Layer 3 of a small transformer language model trained on English Wikipedia (10 layers, counted from 0, width 64).
A neuron's activation on a vector x is GELU(weights . x + bias), where the dot is the dot product.

Input weights of the MLP neurons that the questions are about. A number n stands for (n - 500) times 0.001.
n4 (bias -0.118): 339,342,193,365,99,540,667,429,425,675,542,388,531,753,505,346,692,777,494,577,569,198,504,440,321,691,671,458,654,318,494,828,260,656,406,395,544,343,469,688,334,703,599,462,666,719,406,465,106,477,540,668,531,591,535,366,414,502,545,685,585,305,550,538
n5 (bias -0.044): 482,459,364,466,273,434,696,603,421,422,396,789,472,710,392,420,472,507,731,393,655,608,469,510,462,685,513,263,737,390,644,752,630,618,661,470,454,456,584,489,602,145,421,497,695,311,480,587,466,571,395,419,537,592,401,352,380,525,308,521,298,493,458,521
n8 (bias -0.077): 349,590,604,301,412,240,464,595,280,525,494,483,259,420,792,426,624,515,490,448,418,214,581,509,444,666,392,557,589,529,802,513,532,628,549,455,431,580,626,510,476,537,414,536,603,641,502,708,532,303,469,472,672,448,226,463,346,754,498,587,545,532,524,521
n12 (bias -0.057): 465,470,507,333,428,346,544,597,526,562,653,582,470,456,441,479,737,635,831,594,559,463,521,322,357,498,430,459,276,601,835,399,546,347,430,588,228,464,409,459,653,542,400,464,681,498,520,530,297,500,437,495,503,352,419,547,346,619,358,699,603,420,431,826
n15 (bias -0.092): 148,266,614,516,602,327,459,367,534,550,722,504,567,562,407,623,614,426,235,598,432,480,524,349,191,748,575,517,705,245,356,790,595,825,451,177,656,595,667,418,609,592,444,591,360,564,431,487,299,699,273,966,146,630,569,440,561,607,299,201,379,339,387,489
n17 (bias -0.092): 488,580,680,542,354,359,524,549,341,701,526,255,463,611,691,301,517,719,664,454,492,499,141,516,299,547,327,452,911,324,437,433,530,813,409,380,533,308,467,543,596,264,710,684,425,351,628,454,342,658,490,600,300,518,544,347,375,622,631,538,623,546,357,499
n30 (bias 0.007): 498,523,592,536,534,607,304,395,477,482,582,539,550,500,352,404,525,633,530,534,482,433,531,332,618,677,573,519,647,624,439,400,668,544,405,561,728,474,517,445,462,280,747,561,611,632,331,518,529,299,543,554,487,463,624,450,500,493,325,278,238,430,557,451
n37 (bias -0.045): 488,392,519,524,487,372,577,649,190,667,419,576,549,711,469,489,735,457,420,514,627,361,352,597,268,576,538,577,842,339,569,525,615,410,481,450,379,541,375,655,511,572,688,633,350,475,601,534,317,646,527,340,630,257,321,448,349,482,670,501,439,378,561,724
n41 (bias -0.071): 421,437,367,326,436,263,365,485,483,382,398,365,504,511,496,532,436,641,585,673,737,682,544,462,508,572,525,586,647,420,506,667,393,593,440,383,544,681,546,569,720,431,631,681,682,445,540,476,298,397,434,343,469,757,574,426,437,443,429,487,365,359,483,451
n46 (bias -0.037): 389,548,368,526,362,307,548,417,502,443,428,456,543,673,658,359,619,626,378,391,561,499,281,408,438,405,603,504,360,580,373,788,441,700,425,729,290,648,539,496,530,446,546,482,526,526,408,512,585,451,578,537,451,660,511,436,582,648,629,460,419,541,414,593
n47 (bias -0.071): 521,630,333,329,285,398,440,650,325,482,298,554,577,362,333,377,442,514,618,561,721,578,458,551,542,651,424,297,484,514,518,435,274,663,591,205,491,522,657,568,664,479,414,643,868,549,593,542,346,454,536,410,526,608,479,355,672,625,534,363,447,574,390,451
n49 (bias -0.048): 506,491,607,430,365,509,809,443,470,544,779,725,412,584,446,425,503,580,587,539,393,199,653,496,189,677,706,584,590,312,405,331,605,523,559,485,360,236,563,348,556,601,609,466,391,379,594,473,168,589,529,651,346,288,524,694,399,506,521,681,495,709,604,548
n51 (bias -0.093): 458,466,731,456,393,261,327,554,675,396,508,473,689,621,819,422,800,552,504,617,396,561,400,339,344,595,483,418,734,311,550,426,525,555,529,638,372,325,605,556,396,724,757,593,433,517,721,344,255,350,584,700,407,234,413,491,713,550,387,271,231,322,708,775
n55 (bias -0.040): 468,649,461,381,520,525,424,497,373,592,493,338,451,472,581,415,540,445,621,601,693,551,405,414,537,734,466,180,410,358,579,631,501,555,644,354,636,389,694,621,399,609,343,607,798,330,418,826,349,558,614,649,573,505,172,359,661,617,522,641,529,136,463,404
n58 (bias -0.027): 310,523,492,618,426,571,403,501,526,428,307,492,638,398,534,346,549,566,442,496,402,497,614,538,609,463,520,346,564,409,383,570,799,528,431,535,604,556,527,677,429,484,496,651,682,549,520,584,558,523,553,456,549,462,562,400,562,526,464,545,315,376,495,561
n62 (bias -0.089): 513,306,368,375,528,652,802,525,509,330,521,463,557,513,575,366,546,425,696,616,426,630,539,479,614,670,377,420,739,488,494,543,730,439,420,466,531,613,574,585,623,314,651,589,531,395,633,502,563,591,281,439,641,337,556,365,405,594,463,502,377,428,350,364
n68 (bias -0.011): 455,588,610,428,365,535,330,727,542,671,316,749,486,674,347,361,526,497,467,631,555,438,259,512,561,658,509,524,482,319,469,420,758,432,614,336,658,430,460,403,719,418,717,482,640,585,651,492,527,287,331,546,617,334,478,370,567,604,505,402,346,426,349,653
n71 (bias -0.101): 414,557,494,394,328,541,654,483,632,417,501,641,553,538,504,299,564,466,544,412,547,556,527,368,440,647,336,617,509,652,368,595,705,467,859,488,522,701,537,646,623,289,476,572,682,437,506,752,462,342,420,529,508,424,571,480,434,500,520,505,432,479,529,343
n73 (bias -0.066): 615,504,487,299,327,378,705,530,361,287,651,569,615,618,444,485,532,624,578,574,311,548,635,531,331,579,535,655,510,620,672,460,465,491,604,476,27,473,507,380,849,493,476,606,461,313,460,628,373,371,372,414,144,380,680,636,455,624,192,388,587,618,606,322
n76 (bias -0.057): 405,493,514,352,505,441,388,557,547,581,785,534,450,767,271,667,580,549,321,576,517,146,641,383,241,682,636,498,368,364,594,436,448,446,677,347,172,378,442,483,617,581,470,546,713,535,513,480,359,631,543,643,627,428,276,424,498,605,343,586,376,552,343,512
n82 (bias -0.079): 212,476,613,455,475,329,284,503,351,424,549,366,868,488,234,499,605,563,335,612,582,323,478,244,418,623,360,446,403,549,765,519,294,310,460,706,443,706,631,387,530,632,376,524,719,464,517,894,375,437,373,753,603,603,475,359,455,588,188,319,566,703,551,533
n89 (bias -0.037): 311,459,435,522,217,562,331,564,514,501,500,701,806,316,303,587,580,712,391,590,392,586,345,370,559,374,630,449,565,495,554,579,542,521,532,416,565,433,415,514,618,515,573,692,505,285,394,406,519,167,479,489,410,424,314,374,495,548,444,561,430,760,805,638
n91 (bias -0.096): 341,560,256,543,577,547,459,444,526,815,639,441,586,412,719,509,677,467,473,551,636,597,445,407,318,574,632,652,442,669,537,361,501,604,298,614,183,319,524,322,526,376,590,707,472,291,515,607,263,547,446,575,458,409,377,473,497,612,475,359,213,792,410,696
n92 (bias -0.035): 480,446,426,452,282,616,523,523,725,615,483,587,578,670,595,539,569,607,324,618,567,532,573,351,316,410,318,530,475,575,614,612,575,543,358,670,402,275,542,630,456,574,415,508,454,348,507,480,421,432,406,731,486,770,626,401,591,647,415,646,492,331,308,253
n97 (bias -0.053): 483,386,534,544,492,581,675,338,513,440,486,616,837,333,329,543,458,624,451,520,530,459,459,521,571,503,595,551,512,430,630,538,751,468,395,454,574,595,490,99,631,605,366,566,444,296,334,478,492,558,476,457,329,600,476,418,539,626,479,448,384,491,705,455
n98 (bias -0.083): 339,464,667,450,575,494,858,357,513,453,547,558,645,390,605,226,509,707,393,726,316,183,308,585,349,467,453,620,639,345,618,554,570,431,579,433,359,640,521,354,691,402,520,513,209,527,425,829,397,536,565,714,300,558,555,443,234,531,502,389,438,616,294,344
n99 (bias -0.087): 446,663,338,486,106,444,393,629,544,573,459,233,695,523,552,354,782,488,493,444,665,459,385,354,343,646,726,361,502,463,449,525,359,535,492,390,581,340,567,587,466,556,287,652,844,297,596,673,325,522,448,673,598,524,247,221,504,487,569,474,460,534,654,398
n101 (bias 0.013): 442,641,483,461,257,454,460,400,242,557,372,264,604,417,580,359,534,542,510,401,472,531,627,460,392,491,355,264,532,384,438,511,598,549,539,573,303,600,460,510,505,516,629,604,868,678,667,557,461,568,441,480,666,588,509,503,585,425,538,647,419,565,471,561
n105 (bias 0.006): 628,468,495,425,448,378,573,436,238,699,586,419,531,479,650,469,497,734,422,408,435,326,698,330,665,446,543,514,554,489,535,509,660,481,396,459,636,488,556,421,400,524,591,680,523,385,436,693,648,433,691,370,306,681,317,443,421,539,486,525,359,375,478,383
n106 (bias -0.054): 584,395,371,271,483,415,515,405,611,190,540,538,531,556,292,540,562,503,698,389,531,520,554,219,439,639,413,383,654,474,384,787,409,481,560,492,507,600,551,557,650,519,590,420,651,332,749,375,604,339,464,381,437,739,510,357,475,570,639,365,238,525,504,426
n124 (bias -0.094): 409,191,377,480,709,415,432,712,376,309,447,497,649,341,590,549,601,466,474,496,566,566,611,518,455,514,566,312,639,345,430,645,688,458,817,463,526,496,601,505,552,375,393,615,583,499,485,507,622,499,472,659,665,467,569,368,367,498,357,488,94,537,485,545
n125 (bias -0.023): 432,322,483,417,370,435,407,432,248,575,438,570,705,389,455,367,509,347,604,512,570,525,568,536,724,572,615,579,442,528,526,400,407,708,373,387,652,653,644,457,458,462,398,672,525,398,388,505,466,706,644,560,174,650,400,339,489,506,401,413,340,380,646,600

Each question shows a token from some text and the vector x that enters the MLP there. A number n stands for (n - 500) times 0.015.

"U": 399,531,523,640,575,493,529,474,430,613,513,546,496,502,540,606,238,339,401,434,463,541,536,516,533,444,585,546,582,510,367,501,506,523,582,452,554,579,432,391,453,461,478,417,447,472,393,471,546,637,409,562,416,610,667,538,527,354,541,603,568,521,337,498
Which neuron lights up most? n15

"ac": 443,654,465,501,558,500,435,590,580,440,573,560,429,565,464,610,293,444,581,438,484,509,538,584,747,396,538,537,556,516,568,494,483,337,435,575,519,516,456,588,542,515,545,455,597,525,379,392,551,445,477,322,515,528,433,571,488,312,579,467,505,356,431,427
Which neuron lights up most? n41

" into": 629,593,516,820,470,596,426,628,611,470,481,554,502,352,554,513,294,465,458,427,501,585,471,470,375,282,516,508,475,536,469,514,411,402,586,441,465,507,453,586,458,589,501,350,393,416,476,448,601,436,464,544,573,541,513,526,589,426,556,493,489,562,430,570
The most active neuron and its activation: n89, at about 0.63

" ": 456,461,424,605,514,617,534,427,430,520,490,611,498,469,514,600,352,252,554,503,493,563,662,648,590,494,504,468,459,535,441,408,461,496,434,632,493,509,450,580,482,405,531,333,488,483,500,576,488,426,424,519,649,441,552,484,421,237,563,635,453,454,572,490
The most active neuron and its activation: n62, at about 0.77

"Flo": 581,615,340,493,673,606,506,501,445,573,526,423,341,539,484,598,336,516,552,481,457,525,381,423,493,528,480,577,523,673,471,406,521,440,637,539,450,523,427,511,432,512,451,502,513,366,403,500,468,519,456,420,555,571,563,607,534,301,569,539,570,476,553,423
The most active neuron and its activation: n71, at about 0.19

" has": 718,578,500,511,556,360,394,546,580,515,540,573,473,406,627,543,565,431,486,532,391,455,462,614,606,373,488,518,536,536,468,502,446,356,470,462,493,365,422,557,436,495,550,390,438,479,529,485,565,471,491,590,475,306,473,551,700,341,476,582,465,459,485,619
Which neuron lights up most? n51

" the": 566,753,512,600,528,512,450,439,543,518,446,444,394,416,476,446,276,482,517,494,567,623,433,577,390,312,518,543,521,495,568,437,384,587,519,463,503,499,453,510,537,464,545,436,464,430,598,392,704,553,492,554,520,545,509,558,428,265,506,526,558,573,471,455
The most active neuron and its activation: n17, at about 1.3

",": 522,460,508,714,390,508,504,552,503,524,388,547,457,536,465,659,306,471,559,349,451,488,486,657,475,373,407,675,506,492,523,402,457,392,509,459,553,642,401,538,485,516,534,373,358,493,590,484,600,527,437,391,546,507,413,598,531,470,422,517,578,571,591,525
Which neuron lights up most? n37

" Ka": 561,595,420,398,451,495,599,431,425,446,513,550,492,585,481,507,276,259,627,411,507,533,529,370,552,484,543,526,500,596,480,431,526,451,603,600,406,560,390,529,436,565,501,438,516,407,476,550,523,501,424,417,501,536,664,687,545,460,509,498,631,457,476,446
Which neuron lights up most? n73

"du": 524,620,509,535,618,546,427,607,452,430,582,512,416,550,455,432,212,380,521,438,610,503,540,478,685,429,470,537,383,475,520,511,527,331,547,616,518,482,531,500,523,554,579,377,609,385,428,558,527,506,487,371,512,501,484,581,448,323,583,604,578,431,443,456
Which neuron lights up most? n55

"par": 565,673,453,580,628,531,457,614,456,473,515,532,350,596,425,596,315,315,518,518,514,530,391,458,576,451,558,543,528,547,591,522,425,414,418,508,499,465,432,518,457,620,515,402,474,406,484,570,598,481,550,261,543,507,556,609,479,248,575,523,428,440,552,486
The most active neuron and its activation: n37, at about 0.32

" Sha": 594,581,473,453,544,563,516,449,447,519,502,477,484,612,605,517,296,235,600,455,490,497,493,427,615,526,498,515,406,658,415,515,544,513,562,521,396,506,482,505,479,506,581,371,459,321,407,545,539,532,436,403,562,479,663,643,513,421,550,536,575,433,459,405
Which neuron lights up most? n71

"0": 434,521,522,638,460,487,551,418,493,691,458,387,457,560,442,456,445,519,360,425,584,518,464,591,546,539,499,515,550,439,368,491,362,401,420,403,595,484,340,552,452,589,491,488,537,496,431,464,527,423,516,514,571,623,485,555,498,246,507,666,709,534,616,520
The most active neuron and its activation: n4, at about 3.2

" Big": 648,633,538,657,598,649,400,548,529,560,583,396,449,699,488,509,305,426,508,514,436,630,523,520,438,359,453,444,414,519,504,404,485,467,416,431,464,470,285,588,425,534,605,500,608,391,490,456,396,481,524,513,516,485,583,503,512,544,547,462,544,448,459,498
The most active neuron and its activation: n17, at about 0.76

" La": 489,570,436,445,556,552,526,611,488,531,469,658,513,674,499,574,311,259,573,376,522,485,483,382,539,373,507,465,507,517,482,441,628,532,635,555,394,481,377,536,498,560,589,461,452,402,504,489,504,524,441,519,476,460,591,652,558,354,514,519,623,409,413,402
Which neuron lights up most? n71

" |": 552,560,498,488,476,526,457,538,423,663,446,434,468,407,530,483,333,345,454,473,497,581,539,540,577,437,463,467,455,552,571,285,363,533,512,426,476,527,437,633,538,573,584,377,514,644,424,513,534,564,531,394,651,478,441,560,600,275,506,499,501,440,530,568
The most active neuron and its activation: n101, at about 1.8

"3": 404,475,562,780,497,503,457,383,513,586,535,523,545,483,559,495,381,454,465,364,561,634,532,537,607,437,528,472,604,480,451,524,502,410,473,581,568,557,328,575,414,561,476,567,285,500,368,451,558,503,471,456,512,534,508,450,551,177,464,561,679,510,553,510
Which neuron lights up most? n89

" feel": 607,670,408,547,607,499,335,605,457,521,340,563,540,502,474,449,690,396,550,350,387,495,528,497,599,381,523,517,509,559,516,459,537,461,438,508,451,365,351,428,526,478,463,450,492,608,445,504,677,455,446,524,565,420,528,495,490,459,493,603,490,607,532,529
The most active neuron and its activation: n68, at about 1.1

"===": 650,589,369,528,553,526,406,533,428,603,426,617,487,448,428,581,447,412,505,361,570,631,437,516,560,521,450,408,355,542,447,453,518,573,438,525,392,488,410,479,369,540,543,520,632,522,507,585,516,562,422,478,654,607,411,424,573,324,565,496,503,529,381,619
Which neuron lights up most? n101

"ent": 528,735,436,845,562,457,488,523,513,536,582,503,392,553,399,587,361,532,541,520,502,502,458,543,676,475,533,559,406,536,488,485,473,381,430,542,479,461,427,435,485,589,501,252,626,503,503,350,471,445,497,342,589,547,470,596,450,360,551,481,421,489,501,487
The two highest activations, in order: n30, n68

" Bus": 545,633,451,570,599,547,508,559,362,520,523,507,469,528,528,466,170,465,612,377,500,484,537,519,462,375,583,562,516,625,469,606,510,476,457,438,452,412,423,491,568,529,502,351,520,389,449,551,641,490,491,487,495,491,606,610,552,329,559,483,550,428,446,446
The most active neuron and its activation: n73, at about 0.32

" your": 551,689,342,546,474,581,436,494,533,505,440,495,482,476,526,454,488,338,546,530,446,626,413,433,531,365,476,640,450,523,533,374,413,425,499,441,424,396,346,550,530,608,447,509,517,506,592,467,607,455,444,516,525,362,647,528,429,412,613,657,572,578,538,530
Which three neurons fire most, strongest first? n12, n89, n91

" market": 518,657,435,649,725,553,541,517,383,516,445,410,551,408,443,366,405,498,523,405,440,413,562,564,695,407,620,600,497,459,512,482,486,441,432,416,502,444,368,507,502,458,503,372,487,508,442,355,730,457,537,589,478,584,514,521,505,342,555,544,499,556,502,531
Which neuron lights up most? n105

" is": 699,502,430,598,647,349,303,571,470,533,425,626,346,447,566,567,508,479,423,368,415,438,549,619,533,438,415,497,469,558,499,453,453,569,550,479,529,476,480,508,442,476,525,462,410,568,351,519,571,462,447,572,579,507,465,489,441,513,435,633,586,559,565,569
Which neuron lights up most? n8

" E": 466,575,338,388,635,504,497,512,602,390,558,485,520,520,477,523,305,360,545,408,434,571,531,437,526,457,510,381,499,584,464,527,493,572,449,640,555,579,411,491,453,507,570,325,485,530,442,473,461,546,434,466,545,492,657,670,666,317,464,554,608,435,420,481
The most active neuron and its activation: n106, at about 0.26

"'": 505,710,408,668,542,541,497,521,500,525,343,387,512,576,568,656,558,377,397,423,418,510,418,490,572,469,602,378,454,575,464,369,498,468,440,423,575,417,393,431,556,448,438,426,570,503,513,475,577,524,394,492,627,468,597,464,488,476,584,495,524,588,682,502
Which neuron lights up most? n99

" —": 530,503,408,638,499,490,460,549,413,709,339,695,473,520,542,476,353,339,479,392,438,535,592,556,567,450,557,557,487,492,443,468,391,326,491,487,536,457,483,509,404,422,446,504,508,523,619,530,615,420,568,501,511,444,664,425,617,462,522,541,407,532,468,573
Which three neurons fire most, strongest first? n68, n58, n125

"K": 487,620,468,607,611,393,522,417,407,566,541,526,388,537,410,519,171,358,487,466,468,540,524,543,584,566,536,668,501,539,363,458,522,504,478,516,595,528,432,570,459,465,429,463,443,486,545,488,483,592,437,578,474,616,685,556,532,341,428,484,517,408,560,513
The two highest activations, in order: n15, n125

"-": 407,379,465,679,511,515,494,495,573,534,401,550,537,506,460,640,239,380,463,435,496,539,501,709,647,415,617,447,437,488,450,433,538,550,562,564,510,442,426,492,503,442,477,363,637,369,527,472,590,539,466,624,525,401,515,544,498,328,430,484,575,534,573,549
Which neuron lights up most? n124

"ov": 468,576,584,531,678,426,618,457,331,489,502,653,407,523,492,444,322,473,589,449,491,373,501,591,522,389,576,581,572,491,404,451,564,524,496,605,565,445,406,447,440,619,517,326,467,457,462,452,507,457,555,379,505,594,524,594,608,468,625,511,523,370,561,430
Which three neurons fire most, strongest first? n49, n105, n97

"ist": 512,660,541,763,652,422,514,535,438,561,516,372,349,445,356,581,366,453,516,494,518,493,384,606,523,385,505,576,479,570,500,480,479,337,459,524,578,523,545,490,515,535,476,303,629,498,362,450,593,547,487,395,624,588,543,472,410,377,521,463,463,525,626,498
Which neuron lights up most? n30

" Sim": 535,703,356,413,605,537,466,504,497,437,420,428,519,596,397,669,433,371,407,584,520,522,591,465,589,534,455,483,415,556,501,511,624,454,544,456,446,465,525,584,386,590,540,441,513,445,432,408,612,631,421,450,493,410,567,576,457,374,631,445,590,421,549,393
The most active neuron and its activation: n55, at about 0.21

" Co": 461,613,382,536,612,560,464,502,527,492,590,389,471,558,456,527,418,224,553,380,461,553,513,491,440,519,492,559,244,539,435,539,523,495,540,649,518,456,466,544,487,457,551,424,625,343,466,459,626,534,444,533,535,462,659,596,575,407,494,570,609,438,336,444
Which three neurons fire most, strongest first? n71, n92, n55

"1": 436,412,495,804,561,463,467,332,501,470,580,425,499,574,472,487,515,481,299,441,607,604,560,572,607,381,511,476,489,517,465,486,566,414,496,494,517,621,393,502,495,445,497,516,355,482,486,488,652,436,520,396,563,518,475,435,575,282,521,577,611,463,708,477
Which neuron lights up most? n97

"|": 504,559,494,509,573,375,489,490,579,562,408,441,457,521,545,569,329,564,429,566,464,501,486,661,495,283,475,515,460,649,530,498,351,596,606,555,447,568,249,565,511,561,529,431,588,423,486,486,567,448,479,368,625,539,502,499,528,266,467,523,645,450,458,516
Which neuron lights up most? n41